Layer 5 of a small transformer language model trained on English Wikipedia (10 layers, counted from 0, width 96).
A neuron's activation on a vector x is SiLU(gate . x) times (in . x), where the dot is the dot product.

Input weights of the MLP neurons that the questions are about. A number n stands for (n - 500) times 0.0017.
n9 gate: 486 450 206 286 534 284 44 682 381 530 313 345 436 765 662 461 639 758 544 638 605 318 603 419 543 440 684 481 525 23 481 670 613 779 551 800 299 648 689 629 336 338 406 291 588 481 547 707 500 514 684 515 397 500 456 426 456 615 532 821 545 490 244 500 437 429 657 339 327 404 740 480 567 822 651 534 311 527 851 548 558 470 616 344 589 535 453 391 471 210 302 441 393 598 525 707
n21 gate: 586 649 335 664 575 251 423 510 379 580 615 537 301 633 565 650 383 817 500 729 603 345 304 681 650 585 446 574 455 608 401 872 500 585 622 569 622 578 288 563 601 582 428 639 192 622 682 596 520 615 351 630 819 740 366 589 332 490 430 659 623 346 397 932 569 553 864 345 500 320 850 799 617 566 782 485 505 614 362 264 510 347 521 437 719 804 587 495 642 810 451 385 376 785 339 530
n40 gate: 504 409 159 675 509 509 617 444 561 551 481 681 264 509 727 258 623 432 260 690 353 471 518 618 388 671 518 459 248 332 555 486 371 625 330 376 668 293 267 577 392 397 611 587 343 410 794 438 575 589 629 519 648 310 491 561 583 340 587 455 396 509 651 401 262 616 99 561 860 342 322 849 392 565 490 556 541 568 553 322 454 713 113 518 455 390 482 556 727 584 523 240 597 695 715 556
n95 gate: 356 443 671 385 485 611 545 479 552 542 154 447 387 603 701 459 212 626 818 435 442 426 357 283 765 441 750 592 847 404 556 776 609 263 287 551 263 570 551 380 343 455 604 668 787 374 584 623 479 692 187 423 495 373 413 505 214 626 534 520 426 474 728 635 327 729 475 171 583 470 515 234 329 548 585 903 327 542 716 444 561 248 319 167 511 304 654 578 343 737 520 758 664 783 547 718
n96 gate: 640 315 510 566 408 424 345 432 569 632 578 252 350 873 374 213 528 765 384 321 654 545 523 585 603 514 610 659 641 386 605 563 398 558 263 433 590 646 419 278 171 618 588 596 640 703 579 412 563 282 257 737 505 321 813 523 269 357 691 528 629 839 681 495 361 617 467 741 573 774 505 800 353 737 739 266 371 527 458 633 399 500 560 407 650 425 257 363 296 481 366 651 461 738 358 563
n100 gate: 566 564 324 549 436 478 527 532 245 477 693 299 285 474 647 601 267 563 719 549 513 741 684 715 344 656 146 441 389 360 582 536 579 431 233 527 321 467 758 429 152 487 662 568 573 786 491 561 306 601 465 468 386 570 664 465 727 533 448 482 256 701 468 464 514 588 727 633 343 884 469 391 630 659 547 633 586 600 640 288 664 467 481 549 373 250 429 827 536 344 680 353 664 656 565 435
n115 gate: 364 284 646 416 518 509 398 775 422 459 482 411 718 392 555 404 674 429 486 425 700 735 583 558 544 444 523 491 706 455 230 410 347 354 440 567 277 633 680 770 458 328 618 816 441 647 404 539 495 470 487 423 337 146 121 513 536 639 786 548 449 659 563 619 370 799 345 470 449 567 461 434 376 338 84 390 671 521 487 496 378 621 514 671 802 289 575 229 549 454 231 555 418 441 509 573
n138 gate: 637 633 500 674 365 621 525 296 359 727 485 570 511 678 477 639 379 419 451 186 395 752 618 658 525 400 548 511 455 574 263 571 550 485 472 415 555 410 733 263 397 576 385 407 306 628 522 619 349 421 406 788 433 546 526 429 519 359 479 218 646 485 337 416 659 460 420 556 564 504 550 477 500 370 523 575 519 575 561 467 343 427 372 811 588 666 464 345 415 406 482 504 493 459 299 462
n184 gate: 461 882 358 465 473 603 527 793 297 541 523 317 605 591 418 491 554 251 636 482 389 524 387 268 721 530 604 495 495 585 550 627 640 263 474 239 500 533 351 895 662 217 596 477 541 433 482 583 344 204 280 609 323 589 532 586 260 440 491 280 593 423 549 589 419 293 682 427 343 296 745 740 478 534 505 624 500 421 700 357 582 430 575 676 363 439 570 670 621 368 531 582 886 313 509 615
n186 gate: 700 379 595 275 476 552 528 417 476 373 393 324 558 546 394 185 320 557 471 274 690 769 620 524 280 463 251 347 510 438 414 798 472 264 268 362 311 701 615 697 255 322 583 404 735 491 426 634 651 537 626 461 625 258 442 240 265 293 323 486 614 471 819 378 467 472 524 418 583 674 662 769 538 645 287 267 467 531 463 633 294 638 660 85 867 500 412 515 434 548 519 500 327 432 325 700
n218 gate: 97 560 157 275 609 683 443 589 550 555 361 321 510 486 292 133 500 553 397 596 846 536 509 312 337 500 290 427 654 354 510 353 386 845 328 363 678 839 671 510 355 524 580 378 466 717 633 543 614 439 500 692 682 212 466 607 466 123 796 438 237 416 510 510 554 514 308 495 595 490 415 531 765 644 399 391 441 360 420 534 392 384 480 519 305 607 500 450 519 139 685 629 436 470 510 922
n221 gate: 262 676 672 125 478 456 504 523 322 650 477 575 504 607 797 541 399 561 518 658 521 347 435 447 552 483 215 286 423 611 509 522 439 437 187 620 421 388 407 509 568 395 552 362 133 899 392 625 423 470 712 509 410 587 388 424 429 234 652 483 348 406 593 509 273 561 356 344 355 250 582 630 390 530 560 726 558 742 230 465 496 436 741 608 529 421 591 572 575 441 903 563 437 613 491 577
n224 gate: 306 580 386 416 534 340 728 268 617 505 399 388 557 728 346 678 509 692 586 439 325 837 734 533 207 218 576 643 466 618 467 538 620 553 288 642 655 165 311 575 159 514 656 319 428 533 403 445 288 239 689 457 524 323 300 450 586 300 482 259 775 596 528 705 405 366 463 450 326 561 413 228 771 635 485 693 543 566 390 698 471 207 673 426 243 520 662 601 599 591 443 822 514 442 408 399
n227 gate: 758 255 475 663 208 387 305 408 592 466 182 433 620 655 923 399 683 725 371 491 706 599 316 373 700 536 263 519 437 608 306 490 495 543 477 410 622 525 552 430 412 374 440 590 524 439 753 702 481 431 597 562 275 417 605 586 785 671 505 514 520 567 736 463 211 671 346 401 306 500 482 441 467 554 490 640 770 692 138 693 381 578 411 690 500 525 468 582 392 260 921 755 457 644 379 374
n235 gate: 398 560 226 579 619 521 339 281 569 715 633 707 436 342 513 239 621 679 466 425 460 399 553 492 566 621 563 441 509 420 702 280 410 670 404 677 216 487 643 637 734 454 435 678 487 525 754 377 586 594 414 291 568 491 572 363 606 213 304 492 579 402 496 396 559 549 355 528 716 646 508 672 296 404 469 303 850 449 655 437 479 178 408 767 427 443 541 461 584 500 420 474 245 385 341 384
n243 gate: 517 778 241 645 368 247 117 240 326 478 368 570 355 642 649 553 496 363 500 786 525 523 483 358 279 463 400 596 544 517 400 426 310 487 426 370 367 559 166 393 580 568 567 422 413 783 538 483 213 349 559 518 592 585 474 517 609 384 615 301 464 404 448 560 374 466 406 269 615 205 639 681 590 413 671 654 578 324 441 720 504 585 758 420 157 396 479 522 569 566 526 641 404 329 389 504
n9 in: 20 212 495 316 259 337 455 681 805 607 509 435 574 504 607 714 768 554 777 342 734 242 354 459 558 531 592 573 542 354 811 537 536 611 513 473 550 394 477 504 434 626 549 523 762 328 629 509 621 327 500 491 279 434 679 295 550 533 496 451 325 708 454 397 537 455 631 543 444 685 536 280 279 404 818 384 299 618 730 591 371 415 619 678 342 481 317 593 414 491 350 412 680 509 691 705
n21 in: 291 606 468 440 355 561 600 214 683 562 282 649 629 161 702 438 480 460 474 430 679 655 624 535 751 759 459 531 505 561 209 680 644 490 587 531 571 597 913 374 495 450 421 536 284 384 649 322 235 856 804 490 799 415 459 349 367 637 388 560 574 454 505 681 541 530 510 131 620 329 604 639 828 408 659 609 449 443 633 317 305 389 617 341 710 170 126 713 394 562 419 168 366 397 667 261
n40 in: 729 629 718 731 300 579 824 342 394 572 620 611 414 604 581 395 472 533 476 816 464 362 591 267 250 640 476 183 577 322 542 339 610 510 303 693 794 271 500 491 640 727 390 453 495 561 862 555 524 605 422 357 733 822 311 297 576 476 657 274 627 314 481 681 547 366 653 442 510 216 587 342 346 325 667 385 335 687 546 584 732 544 525 311 633 520 495 697 668 615 462 514 667 553 567 721
n95 in: 515 630 425 926 531 601 445 188 804 542 69 447 273 372 464 344 424 429 686 419 476 585 549 540 555 471 782 449 771 317 786 654 500 19 208 592 278 430 536 560 568 450 812 674 603 646 589 505 474 653 405 572 61 436 346 500 695 742 558 759 495 293 678 565 434 565 435 422 678 732 371 388 450 456 442 490 567 514 386 475 402 257 548 390 644 729 784 630 297 179 765 516 464 334 526 338
n96 in: 725 305 665 495 346 412 553 395 333 420 370 602 525 292 525 340 466 223 450 321 612 546 519 437 495 458 549 322 445 505 805 629 481 664 617 510 797 733 470 210 374 239 720 480 619 665 189 619 410 362 701 371 267 434 540 430 559 262 402 495 418 540 500 805 652 687 955 411 163 573 242 469 359 393 725 710 264 514 448 524 421 576 541 615 809 300 711 560 432 500 593 735 808 445 811 450
n100 in: 528 538 483 416 653 322 504 446 420 438 479 508 380 512 541 330 415 569 335 500 581 474 279 577 508 590 382 300 488 390 594 475 603 636 574 374 452 539 675 741 458 155 813 459 504 657 294 496 392 563 560 681 611 694 656 469 733 315 380 412 327 294 407 640 337 472 367 229 613 508 702 342 613 326 424 413 704 541 504 484 672 441 470 560 478 504 631 725 759 674 829 463 418 376 363 321
n115 in: 394 271 385 402 601 802 364 539 358 563 582 585 423 303 597 606 651 171 361 462 193 575 394 330 542 249 438 543 636 614 328 323 162 461 428 438 448 380 410 392 334 392 523 414 93 415 537 638 689 270 593 601 385 318 328 650 366 299 568 300 589 389 419 495 181 756 383 314 193 439 241 570 472 649 277 408 481 579 656 334 572 348 594 695 423 391 356 364 434 317 505 679 466 649 816 340
n138 in: 574 580 482 496 427 302 542 651 426 262 181 432 732 227 543 509 172 349 598 349 339 283 512 534 596 496 742 381 422 732 449 466 545 479 290 610 353 683 564 400 443 458 599 722 632 559 339 628 656 484 773 367 290 711 466 415 670 631 565 599 482 581 610 391 712 662 533 318 652 450 203 682 580 669 293 440 474 496 365 335 436 342 642 591 514 531 624 387 529 754 530 306 616 534 465 487
n184 in: 466 512 329 608 611 448 867 822 649 424 504 600 447 259 710 540 509 430 624 725 587 541 785 631 673 504 482 632 630 321 306 509 872 624 646 636 465 389 500 664 337 599 359 557 372 643 393 449 469 330 556 447 327 500 425 559 240 582 371 509 541 615 500 435 605 302 517 525 675 461 568 284 561 400 431 147 236 618 602 456 809 305 275 586 490 344 316 446 631 562 518 585 757 402 397 670
n186 in: 387 399 461 409 340 730 550 699 643 657 505 522 476 589 590 547 823 459 308 739 416 330 694 412 669 469 677 477 585 537 738 210 763 500 318 314 657 578 253 340 586 715 355 663 453 454 500 486 443 135 441 472 354 717 687 469 734 418 535 450 239 434 463 166 644 486 440 429 571 514 419 451 289 478 597 661 449 586 590 431 687 318 539 214 208 539 559 514 773 538 426 391 472 773 77 396
n218 in: 265 478 792 486 411 261 390 169 428 453 585 425 702 764 542 509 362 555 247 335 588 388 702 514 505 380 486 416 254 482 393 523 821 284 672 486 436 392 277 459 710 276 324 621 439 151 364 414 443 433 391 594 908 500 416 429 528 620 390 486 693 448 356 335 407 332 505 513 419 399 85 447 486 390 785 354 412 479 410 514 542 361 553 491 545 301 246 808 403 420 602 708 369 467 415 671
n221 in: 255 616 753 374 864 449 737 422 690 458 328 408 303 401 786 573 490 591 676 627 617 538 341 551 596 219 382 588 401 188 433 252 385 375 329 710 429 711 284 283 400 137 201 438 696 535 161 654 202 361 680 619 531 723 696 510 546 325 598 746 207 552 500 652 479 640 490 441 106 378 550 548 647 393 612 229 608 533 346 459 701 495 468 605 428 532 430 636 286 313 730 620 837 302 474 490
n224 in: 469 347 263 682 633 849 527 408 379 371 408 560 632 409 660 491 352 429 450 620 513 675 552 585 380 561 428 350 238 442 387 455 320 390 401 256 245 414 649 491 491 531 684 328 746 393 566 456 528 644 275 532 646 636 559 556 328 640 603 324 833 212 270 580 486 354 309 642 384 402 443 354 741 564 481 771 324 746 635 361 509 262 292 597 392 561 346 366 487 473 743 459 400 321 486 122
n227 in: 419 524 413 801 237 618 464 463 569 415 326 245 595 290 521 341 588 392 411 582 86 451 611 191 301 774 896 427 309 598 438 563 146 479 658 427 670 379 677 561 569 577 399 302 285 783 581 445 468 430 586 468 799 274 662 306 672 527 293 586 581 547 541 306 313 363 106 441 846 300 606 549 367 564 500 215 583 490 515 650 578 248 104 566 517 565 622 500 541 732 277 215 636 342 293 405
n235 in: 513 608 528 392 496 583 500 330 514 248 303 346 540 885 697 549 325 443 647 613 492 482 453 400 340 416 332 416 491 316 593 456 509 807 550 363 321 700 311 639 324 643 312 363 673 443 427 338 397 577 388 220 135 610 518 437 889 800 508 349 564 567 465 556 650 560 452 559 401 626 714 482 557 571 239 531 553 748 457 412 456 409 279 603 572 339 483 792 749 612 408 648 562 518 513 491
n243 in: 491 705 723 709 539 529 467 741 679 727 377 505 461 426 255 47 346 888 695 529 583 581 566 519 562 486 451 651 500 201 539 617 486 436 551 481 792 449 398 381 699 571 542 442 836 357 396 519 761 383 533 275 402 309 573 662 500 655 339 689 405 740 572 490 582 481 309 730 510 500 368 394 275 454 520 333 636 585 645 302 461 570 288 609 715 747 264 337 154 426 626 711 564 377 658 855

Each question shows a token from some text and the vector x that enters the MLP there. A number n stands for (n - 500) times 0.0087.

" review": 591 588 753 476 390 477 402 476 468 447 535 510 482 398 386 648 519 564 364 488 332 571 649 707 373 684 523 471 589 521 625 709 535 504 675 378 449 661 515 599 659 527 444 568 394 517 322 556 505 410 600 555 596 289 608 508 474 516 524 446 639 590 522 298 511 587 550 477 498 266 509 371 311 534 442 312 300 699 471 628 402 423 663 473 202 360 719 511 769 524 468 445 611 447 559 538
Which neuron lights up most? n184

" album": 648 469 690 531 474 400 565 451 564 495 428 445 552 268 366 721 432 501 371 521 302 703 593 728 335 496 624 484 582 491 682 671 529 452 626 520 397 667 499 590 775 646 486 561 366 612 357 487 556 533 520 678 495 307 706 595 438 539 418 559 651 522 365 500 518 568 543 475 524 327 439 467 291 436 414 321 342 470 434 531 424 395 634 412 203 420 542 550 664 447 470 528 611 459 546 630
Which neuron lights up most? n235

" Wood": 544 456 751 525 505 377 515 517 403 473 554 616 569 457 525 505 426 439 389 558 242 427 616 579 619 584 467 487 405 482 509 613 480 595 599 287 619 571 626 470 543 654 333 477 507 720 484 458 643 699 426 601 589 416 577 375 512 522 552 414 476 593 541 474 544 617 492 580 369 479 415 425 418 466 485 369 339 603 428 431 520 442 687 402 72 500 361 485 619 328 474 486 452 318 450 678
Which neuron lights up most? n218

" create": 557 670 747 416 390 562 456 473 516 414 606 503 431 465 422 627 454 600 422 400 339 499 529 803 518 541 595 548 555 584 488 639 301 552 476 530 554 683 474 580 627 486 485 572 361 447 425 565 605 627 438 546 504 399 571 519 460 380 547 500 571 561 594 399 527 435 513 542 438 492 502 482 306 363 335 333 290 449 559 446 369 424 557 233 143 430 445 543 674 583 494 437 597 431 524 480
Which neuron lights up most? n186

"no": 556 677 609 475 325 300 595 584 407 430 328 558 342 314 406 489 500 362 359 522 307 482 606 634 513 497 473 571 484 663 470 789 534 561 657 500 514 672 681 379 592 485 533 663 480 513 439 323 678 444 345 585 653 276 603 444 584 635 467 764 838 366 314 576 336 493 598 604 553 453 501 494 534 421 573 328 337 486 485 526 475 370 563 358 255 616 557 527 357 476 252 382 583 500 603 363
Which neuron fires most, and how strongly? n21, at about 20

" ": 525 515 625 143 622 437 497 626 517 427 562 380 478 167 385 716 487 589 332 334 420 683 532 750 593 576 466 443 523 526 516 571 708 598 610 388 486 679 552 448 551 595 467 446 580 612 430 357 575 427 460 515 573 471 640 548 459 631 506 524 617 496 498 575 570 495 488 517 476 318 540 396 327 392 358 509 341 491 448 493 354 565 591 387 196 480 520 691 591 486 576 587 421 507 446 525
Which neuron fires most, and how strongly? n95, at about 1.3

"en": 525 407 690 377 653 428 612 452 586 227 516 773 336 473 491 566 562 441 256 623 182 395 505 534 632 339 489 517 436 317 624 728 391 563 658 533 532 561 575 577 687 500 471 297 493 434 634 430 640 375 480 416 593 421 475 471 609 456 494 736 673 535 459 592 478 771 488 582 531 449 619 546 611 515 496 302 70 613 298 414 393 496 482 712 283 406 555 390 573 350 265 374 506 371 337 614
The two highest activations, in order: n9, n235

"A": 668 676 448 430 329 478 441 610 313 585 484 720 609 434 320 530 291 459 258 524 409 482 653 567 534 557 490 338 482 383 551 598 531 602 360 477 262 789 468 485 624 669 533 378 569 511 372 428 480 741 276 748 627 360 591 631 616 476 563 619 531 455 511 437 447 563 604 638 559 395 581 526 230 513 497 460 478 636 582 704 536 345 478 423 215 484 539 670 468 430 469 554 536 298 490 650
Which neuron lights up most? n218

"im": 639 641 578 350 250 432 573 379 333 449 698 501 404 414 423 609 633 582 621 589 491 550 695 617 602 577 483 553 650 486 391 750 596 460 478 248 648 564 561 322 514 521 444 527 569 399 441 504 501 442 641 443 341 500 580 520 554 214 525 363 401 381 366 485 535 586 265 535 616 271 384 652 266 540 459 497 659 487 441 578 251 537 700 496 201 383 568 438 655 622 542 497 503 653 611 542
Which neuron lights up most? n138

" long": 493 433 637 378 562 602 491 610 461 483 603 521 353 403 408 522 318 652 308 443 202 659 763 663 606 552 482 586 355 560 414 649 577 706 571 587 514 690 608 418 656 360 527 591 465 488 357 544 604 590 644 511 512 486 620 522 408 447 662 621 591 652 328 584 512 537 477 504 505 276 467 502 473 485 368 256 478 512 491 614 454 424 618 323 151 413 517 552 515 401 433 380 500 487 541 628
Which neuron lights up most? n218

"9": 680 560 482 495 544 308 487 495 432 619 482 384 509 700 408 503 453 621 291 531 234 467 684 686 269 581 379 408 493 325 547 616 467 443 487 320 713 769 438 375 696 380 450 442 407 679 553 536 592 466 417 600 578 380 752 418 473 630 549 741 470 517 406 414 645 664 654 429 571 510 428 462 394 422 408 486 269 667 564 545 440 378 650 661 261 341 490 450 421 537 646 409 644 456 553 594
Which three neurons fire most, strongest first? n96, n218, n243

"at": 562 347 683 476 496 574 454 486 586 468 471 798 244 417 532 651 612 498 403 563 321 475 485 486 581 619 647 454 537 433 633 765 507 477 525 349 572 638 462 400 633 381 412 489 673 667 502 270 620 741 490 495 581 366 513 509 680 441 234 552 238 322 420 564 419 340 548 339 482 443 541 383 338 476 555 434 452 567 366 504 555 531 562 376 176 398 537 413 616 449 512 405 512 707 448 641
Which neuron lights up most? n40

"to": 542 461 650 444 373 356 533 470 485 396 339 756 459 520 399 510 693 482 465 555 244 578 524 583 542 362 557 314 350 478 493 742 469 411 572 578 478 528 600 366 607 514 339 583 478 360 426 280 642 586 472 481 552 280 668 450 677 447 628 679 775 455 449 592 479 554 505 634 543 579 337 644 448 426 434 419 190 613 524 424 442 314 542 599 198 487 396 431 435 443 245 321 549 306 465 532
Which neuron lights up most? n138

"rid": 490 405 715 464 453 472 670 549 446 251 301 640 343 504 432 608 572 476 193 250 278 295 604 584 727 519 665 656 421 653 463 666 440 502 634 302 436 620 557 454 443 649 298 603 650 495 485 427 693 474 567 318 560 443 446 466 517 249 264 685 556 383 343 523 398 560 465 520 574 653 503 493 561 583 660 387 234 643 398 435 403 551 535 608 286 414 693 377 672 423 367 438 590 608 413 506
The two highest activations, in order: n96, n138

"y": 458 616 651 337 497 390 634 567 499 499 502 590 507 405 395 512 651 437 365 476 323 467 472 630 557 576 603 550 343 629 517 664 644 510 651 407 378 575 531 516 600 681 499 487 594 349 406 489 467 486 400 448 525 423 834 468 580 447 581 490 783 224 432 561 386 717 416 553 605 318 449 544 545 447 634 380 116 637 453 513 474 509 514 648 141 597 435 546 601 329 425 658 496 439 491 524
Which neuron lights up most? n184

" para": 534 496 715 390 499 300 460 553 469 372 441 571 523 256 404 485 581 416 360 558 363 562 614 733 542 528 466 543 506 484 444 592 638 570 575 508 525 676 557 362 652 577 349 594 613 457 318 365 615 394 545 608 483 464 526 450 609 370 535 622 743 321 285 676 429 419 393 779 515 244 454 549 279 488 339 393 366 497 561 536 457 589 542 359 206 528 560 627 416 581 409 300 591 486 575 506
Which neuron lights up most? n235

"b": 675 607 700 378 377 304 417 499 381 463 392 514 356 581 516 663 438 499 248 390 218 484 685 523 661 602 543 631 474 706 517 663 315 416 656 323 639 480 574 366 535 465 397 610 517 545 502 375 679 398 442 582 511 515 596 362 498 475 477 751 420 578 567 511 397 593 396 583 644 435 509 368 414 433 519 305 450 453 409 555 460 435 701 572 164 656 572 467 630 407 456 459 665 586 602 401
The two highest activations, in order: n227, n138

"t": 494 436 557 439 578 485 343 438 369 471 527 763 323 480 436 709 488 707 225 548 299 406 424 562 648 542 341 395 339 391 551 615 485 583 549 503 756 620 634 438 673 382 572 744 608 518 512 475 488 695 386 554 452 426 406 491 738 580 604 690 545 446 459 503 298 562 521 305 455 651 568 531 390 449 381 329 468 642 476 616 524 327 585 454 190 531 442 481 579 367 461 486 402 611 683 416
Which neuron lights up most? n100

"\n": 697 488 556 412 415 593 556 426 486 289 391 546 609 322 276 655 502 579 305 458 422 521 600 664 425 607 585 270 433 298 508 397 409 440 592 512 440 802 453 516 631 564 481 466 452 468 432 435 469 592 510 601 391 409 626 488 405 563 684 485 613 479 457 590 401 527 493 519 460 312 454 406 313 723 458 476 198 564 679 636 284 281 552 351 233 507 417 543 665 570 439 453 460 506 419 750
Which three neurons fire most, strongest first? n186, n218, n221

"ch": 591 417 674 529 247 456 456 479 482 290 691 582 545 465 422 575 616 552 515 544 395 704 499 538 683 543 378 457 636 621 536 587 573 560 654 284 697 531 548 466 498 554 403 471 539 544 602 418 608 542 622 487 496 425 717 501 667 552 376 631 603 331 474 366 442 467 503 545 750 404 576 352 362 592 591 350 413 527 499 708 336 545 532 654 132 523 601 449 775 406 474 605 646 593 476 563
Which neuron lights up most? n227

"-": 665 651 612 426 489 536 619 353 415 529 347 350 514 348 387 659 505 419 326 269 412 381 596 800 322 435 431 545 468 404 599 618 508 558 645 485 679 679 335 374 590 386 600 405 427 586 517 395 518 771 437 610 363 452 527 542 475 561 455 750 473 451 524 581 423 498 488 419 356 226 431 480 412 290 496 438 592 582 529 414 492 458 543 410 241 434 381 496 504 491 427 463 529 313 544 631
The two highest activations, in order: n243, n186

" throughout": 539 433 801 351 592 578 467 487 557 495 491 494 431 399 409 581 382 539 469 311 314 433 501 784 553 575 483 399 409 483 417 622 379 509 509 542 451 713 384 502 683 580 500 546 446 397 587 647 636 528 408 528 425 330 643 544 376 414 705 557 585 535 449 381 563 429 454 506 486 419 466 507 353 546 239 432 339 530 556 537 415 462 554 317 194 342 460 437 564 344 548 454 539 449 412 615
Which neuron fires most, and how strongly? n186, at about 2.6

" April": 601 552 578 585 398 503 689 476 552 590 525 484 584 397 287 610 485 547 471 399 319 549 553 674 420 479 449 432 581 579 462 555 515 672 472 428 525 602 264 384 595 403 246 471 312 423 359 429 722 701 589 585 446 485 722 517 580 487 678 706 601 251 582 529 656 700 430 494 555 347 420 346 432 400 586 419 413 608 598 498 474 533 651 636 222 343 611 383 535 452 629 433 661 386 364 785
Which neuron lights up most? n138

"s": 446 603 580 437 651 454 551 458 450 327 367 416 540 381 411 636 466 472 429 517 403 683 539 748 522 516 509 442 503 445 565 640 483 575 599 553 467 588 355 527 686 478 598 566 575 532 514 545 681 437 431 579 439 391 579 664 484 484 432 556 606 376 477 609 378 616 522 551 378 497 423 496 364 577 414 466 224 548 489 506 380 344 466 572 78 533 489 511 628 396 617 547 523 296 518 567
Which three neurons fire most, strongest first? n224, n184, n218

" El": 479 462 575 537 538 592 620 544 429 463 496 761 423 401 324 700 424 575 306 547 308 610 508 682 493 485 680 532 240 425 482 625 438 684 493 352 596 635 595 342 647 531 271 614 737 595 463 220 519 562 559 715 399 345 321 464 605 337 490 650 531 584 392 584 557 394 552 611 258 492 445 413 346 613 451 491 469 532 516 501 541 534 587 294 220 427 576 578 477 440 540 415 499 538 415 573
Which neuron fires most, and how strongly? n224, at about 0.63

"mit": 469 523 707 373 450 583 483 451 546 318 345 510 353 433 248 661 469 571 450 374 380 535 504 625 596 513 554 585 407 498 522 705 600 551 509 426 523 701 562 544 624 612 500 570 582 459 553 499 545 547 639 540 487 387 593 422 543 502 497 504 496 407 501 481 570 628 426 554 464 424 536 581 543 480 525 355 109 586 522 459 368 292 651 494 108 484 694 622 640 604 446 426 651 521 300 433
Which neuron lights up most? n186

",": 632 438 592 339 601 492 519 385 544 288 586 643 514 330 307 552 684 583 418 547 350 611 443 841 710 508 632 607 356 508 556 618 498 531 632 472 433 639 445 562 658 536 473 477 604 484 526 422 490 538 502 539 388 427 722 597 637 593 735 543 480 474 547 460 517 500 407 680 429 563 466 413 434 485 427 477 355 592 635 464 532 410 497 511 191 467 525 506 637 503 504 576 427 473 490 628
The two highest activations, in order: n235, n227

" L": 670 562 551 433 556 518 471 595 459 575 644 752 399 447 389 792 422 521 212 400 339 726 379 653 552 544 522 472 399 603 480 630 450 560 473 376 625 687 524 553 541 600 148 582 557 557 513 342 517 678 580 807 456 535 501 569 423 487 558 727 481 545 465 345 542 709 629 501 490 540 609 424 483 584 445 448 542 612 509 745 464 415 511 443 178 492 581 593 576 409 558 544 571 442 513 615
Which neuron lights up most? n243

" and": 492 428 561 342 492 636 463 517 416 519 499 547 514 439 313 652 401 423 539 416 367 552 497 822 580 454 613 546 416 588 454 598 472 538 637 529 571 630 457 391 726 509 616 468 522 511 495 481 526 722 582 596 566 388 654 636 444 696 605 383 392 498 683 424 579 609 434 722 504 396 445 506 440 599 402 415 513 527 718 630 429 384 667 383 196 370 576 688 560 393 521 670 506 396 550 488
Which neuron fires most, and how strongly? n40, at about 1.3

" acclaim": 601 705 696 432 447 464 498 514 520 515 562 381 492 320 395 606 466 520 269 446 239 532 713 663 531 575 529 532 567 500 537 625 453 585 612 333 408 689 505 620 693 569 486 539 357 500 314 567 469 387 660 545 505 334 613 571 482 481 441 482 521 521 372 351 465 583 359 550 445 288 344 497 367 464 503 213 391 495 407 503 486 474 614 379 208 272 829 444 680 496 399 540 646 447 436 604
Which neuron lights up most? n184

" of": 569 572 741 360 526 528 663 495 555 474 492 444 496 487 443 601 441 538 484 331 364 511 481 914 479 530 505 435 466 512 488 668 508 544 613 447 466 596 431 485 627 502 426 549 521 558 570 523 511 379 544 565 491 412 586 539 582 394 567 520 600 384 436 449 464 475 456 597 557 353 413 455 355 534 380 430 353 514 573 570 366 394 599 500 152 425 465 520 556 469 513 424 555 495 573 500
Which neuron lights up most? n138

" du": 480 379 735 462 518 570 534 613 535 325 447 518 639 342 359 537 577 448 537 596 220 705 489 736 559 403 422 591 387 439 461 584 416 558 553 397 548 748 673 353 625 690 341 628 596 420 449 424 725 457 541 690 442 301 492 403 570 339 437 697 586 569 368 620 523 565 676 552 429 509 380 460 381 428 465 381 608 510 572 497 396 486 677 265 274 558 530 670 606 393 542 340 617 430 655 469
Which neuron lights up most? n115

"as": 575 548 679 291 340 517 430 372 337 321 601 483 386 470 589 522 610 453 116 659 150 352 572 541 626 556 696 448 549 587 613 519 618 330 390 598 589 599 485 426 574 379 617 475 503 323 715 407 679 384 611 478 478 434 227 408 716 488 376 714 445 339 284 500 618 454 460 540 547 539 596 501 482 491 564 460 223 613 403 554 427 322 443 474 320 403 645 576 665 501 222 298 542 662 639 419
Which neuron lights up most? n40

" are": 536 500 729 443 453 452 596 534 441 478 599 576 425 596 366 622 531 451 430 380 369 488 519 851 575 406 531 455 382 495 502 678 436 522 517 587 415 692 446 563 614 491 466 569 517 646 572 500 559 515 381 568 510 534 643 594 528 682 538 497 534 503 508 553 571 538 434 496 301 495 452 557 429 368 421 460 393 485 656 626 312 341 437 356 169 478 479 649 674 409 464 443 505 359 428 521
Which neuron lights up most? n243

"ana": 712 507 661 341 588 360 539 529 586 424 380 789 351 384 423 520 671 363 406 548 338 455 646 524 762 490 627 676 533 556 473 758 422 517 410 530 412 733 491 536 545 609 326 384 631 438 550 200 630 531 653 478 461 287 606 538 649 581 295 564 526 538 320 627 425 534 472 587 390 450 515 536 575 572 595 477 246 491 344 267 458 544 571 540 288 522 643 403 247 413 335 458 624 409 493 649
Which neuron fires most, and how strongly? n9, at about 2.9

" vi": 560 512 783 340 548 549 448 625 455 353 611 557 567 444 387 637 662 364 538 462 218 562 520 658 648 489 387 480 395 404 561 666 624 542 384 528 604 781 627 437 598 483 489 603 648 482 430 460 784 605 579 610 695 276 276 319 575 583 537 658 656 578 320 581 481 408 653 576 313 424 508 426 415 442 590 363 532 545 664 663 374 371 603 474 312 554 476 555 590 455 564 253 627 380 582 379
Which neuron fires most, and how strongly? n9, at about 5.4

" take": 659 437 823 441 457 474 464 535 476 414 753 568 361 484 444 691 501 633 404 389 259 352 581 730 500 451 488 458 491 591 600 663 504 605 471 451 521 650 555 536 562 325 485 518 411 529 437 633 619 676 376 559 533 350 547 468 468 386 565 501 530 555 655 426 393 471 609 472 380 500 368 413 312 453 341 420 329 714 645 418 314 303 654 371 214 544 456 634 602 517 502 362 481 333 516 516
The two highest activations, in order: n186, n100

"T": 461 540 558 422 481 520 524 507 385 566 502 701 450 448 383 764 418 517 358 239 309 501 624 641 433 531 519 338 448 302 656 637 598 607 490 490 612 715 655 412 577 543 578 545 617 588 405 330 422 722 371 719 516 309 494 502 487 454 597 550 558 660 514 370 515 693 735 446 540 401 479 489 437 405 440 484 403 649 627 595 591 392 581 447 144 466 503 593 514 464 592 437 448 413 511 514
Which neuron lights up most? n100

"ton": 541 428 688 377 592 402 678 392 449 372 650 690 459 406 288 613 695 497 553 613 381 473 553 564 663 476 486 485 522 406 470 630 514 503 524 565 553 589 489 530 536 550 383 490 576 404 521 426 643 531 582 455 327 424 679 583 649 493 593 510 654 471 475 533 584 797 434 636 403 407 421 537 447 478 548 459 283 581 314 283 301 521 525 597 117 557 461 338 564 301 324 505 376 293 429 634
Which neuron lights up most? n227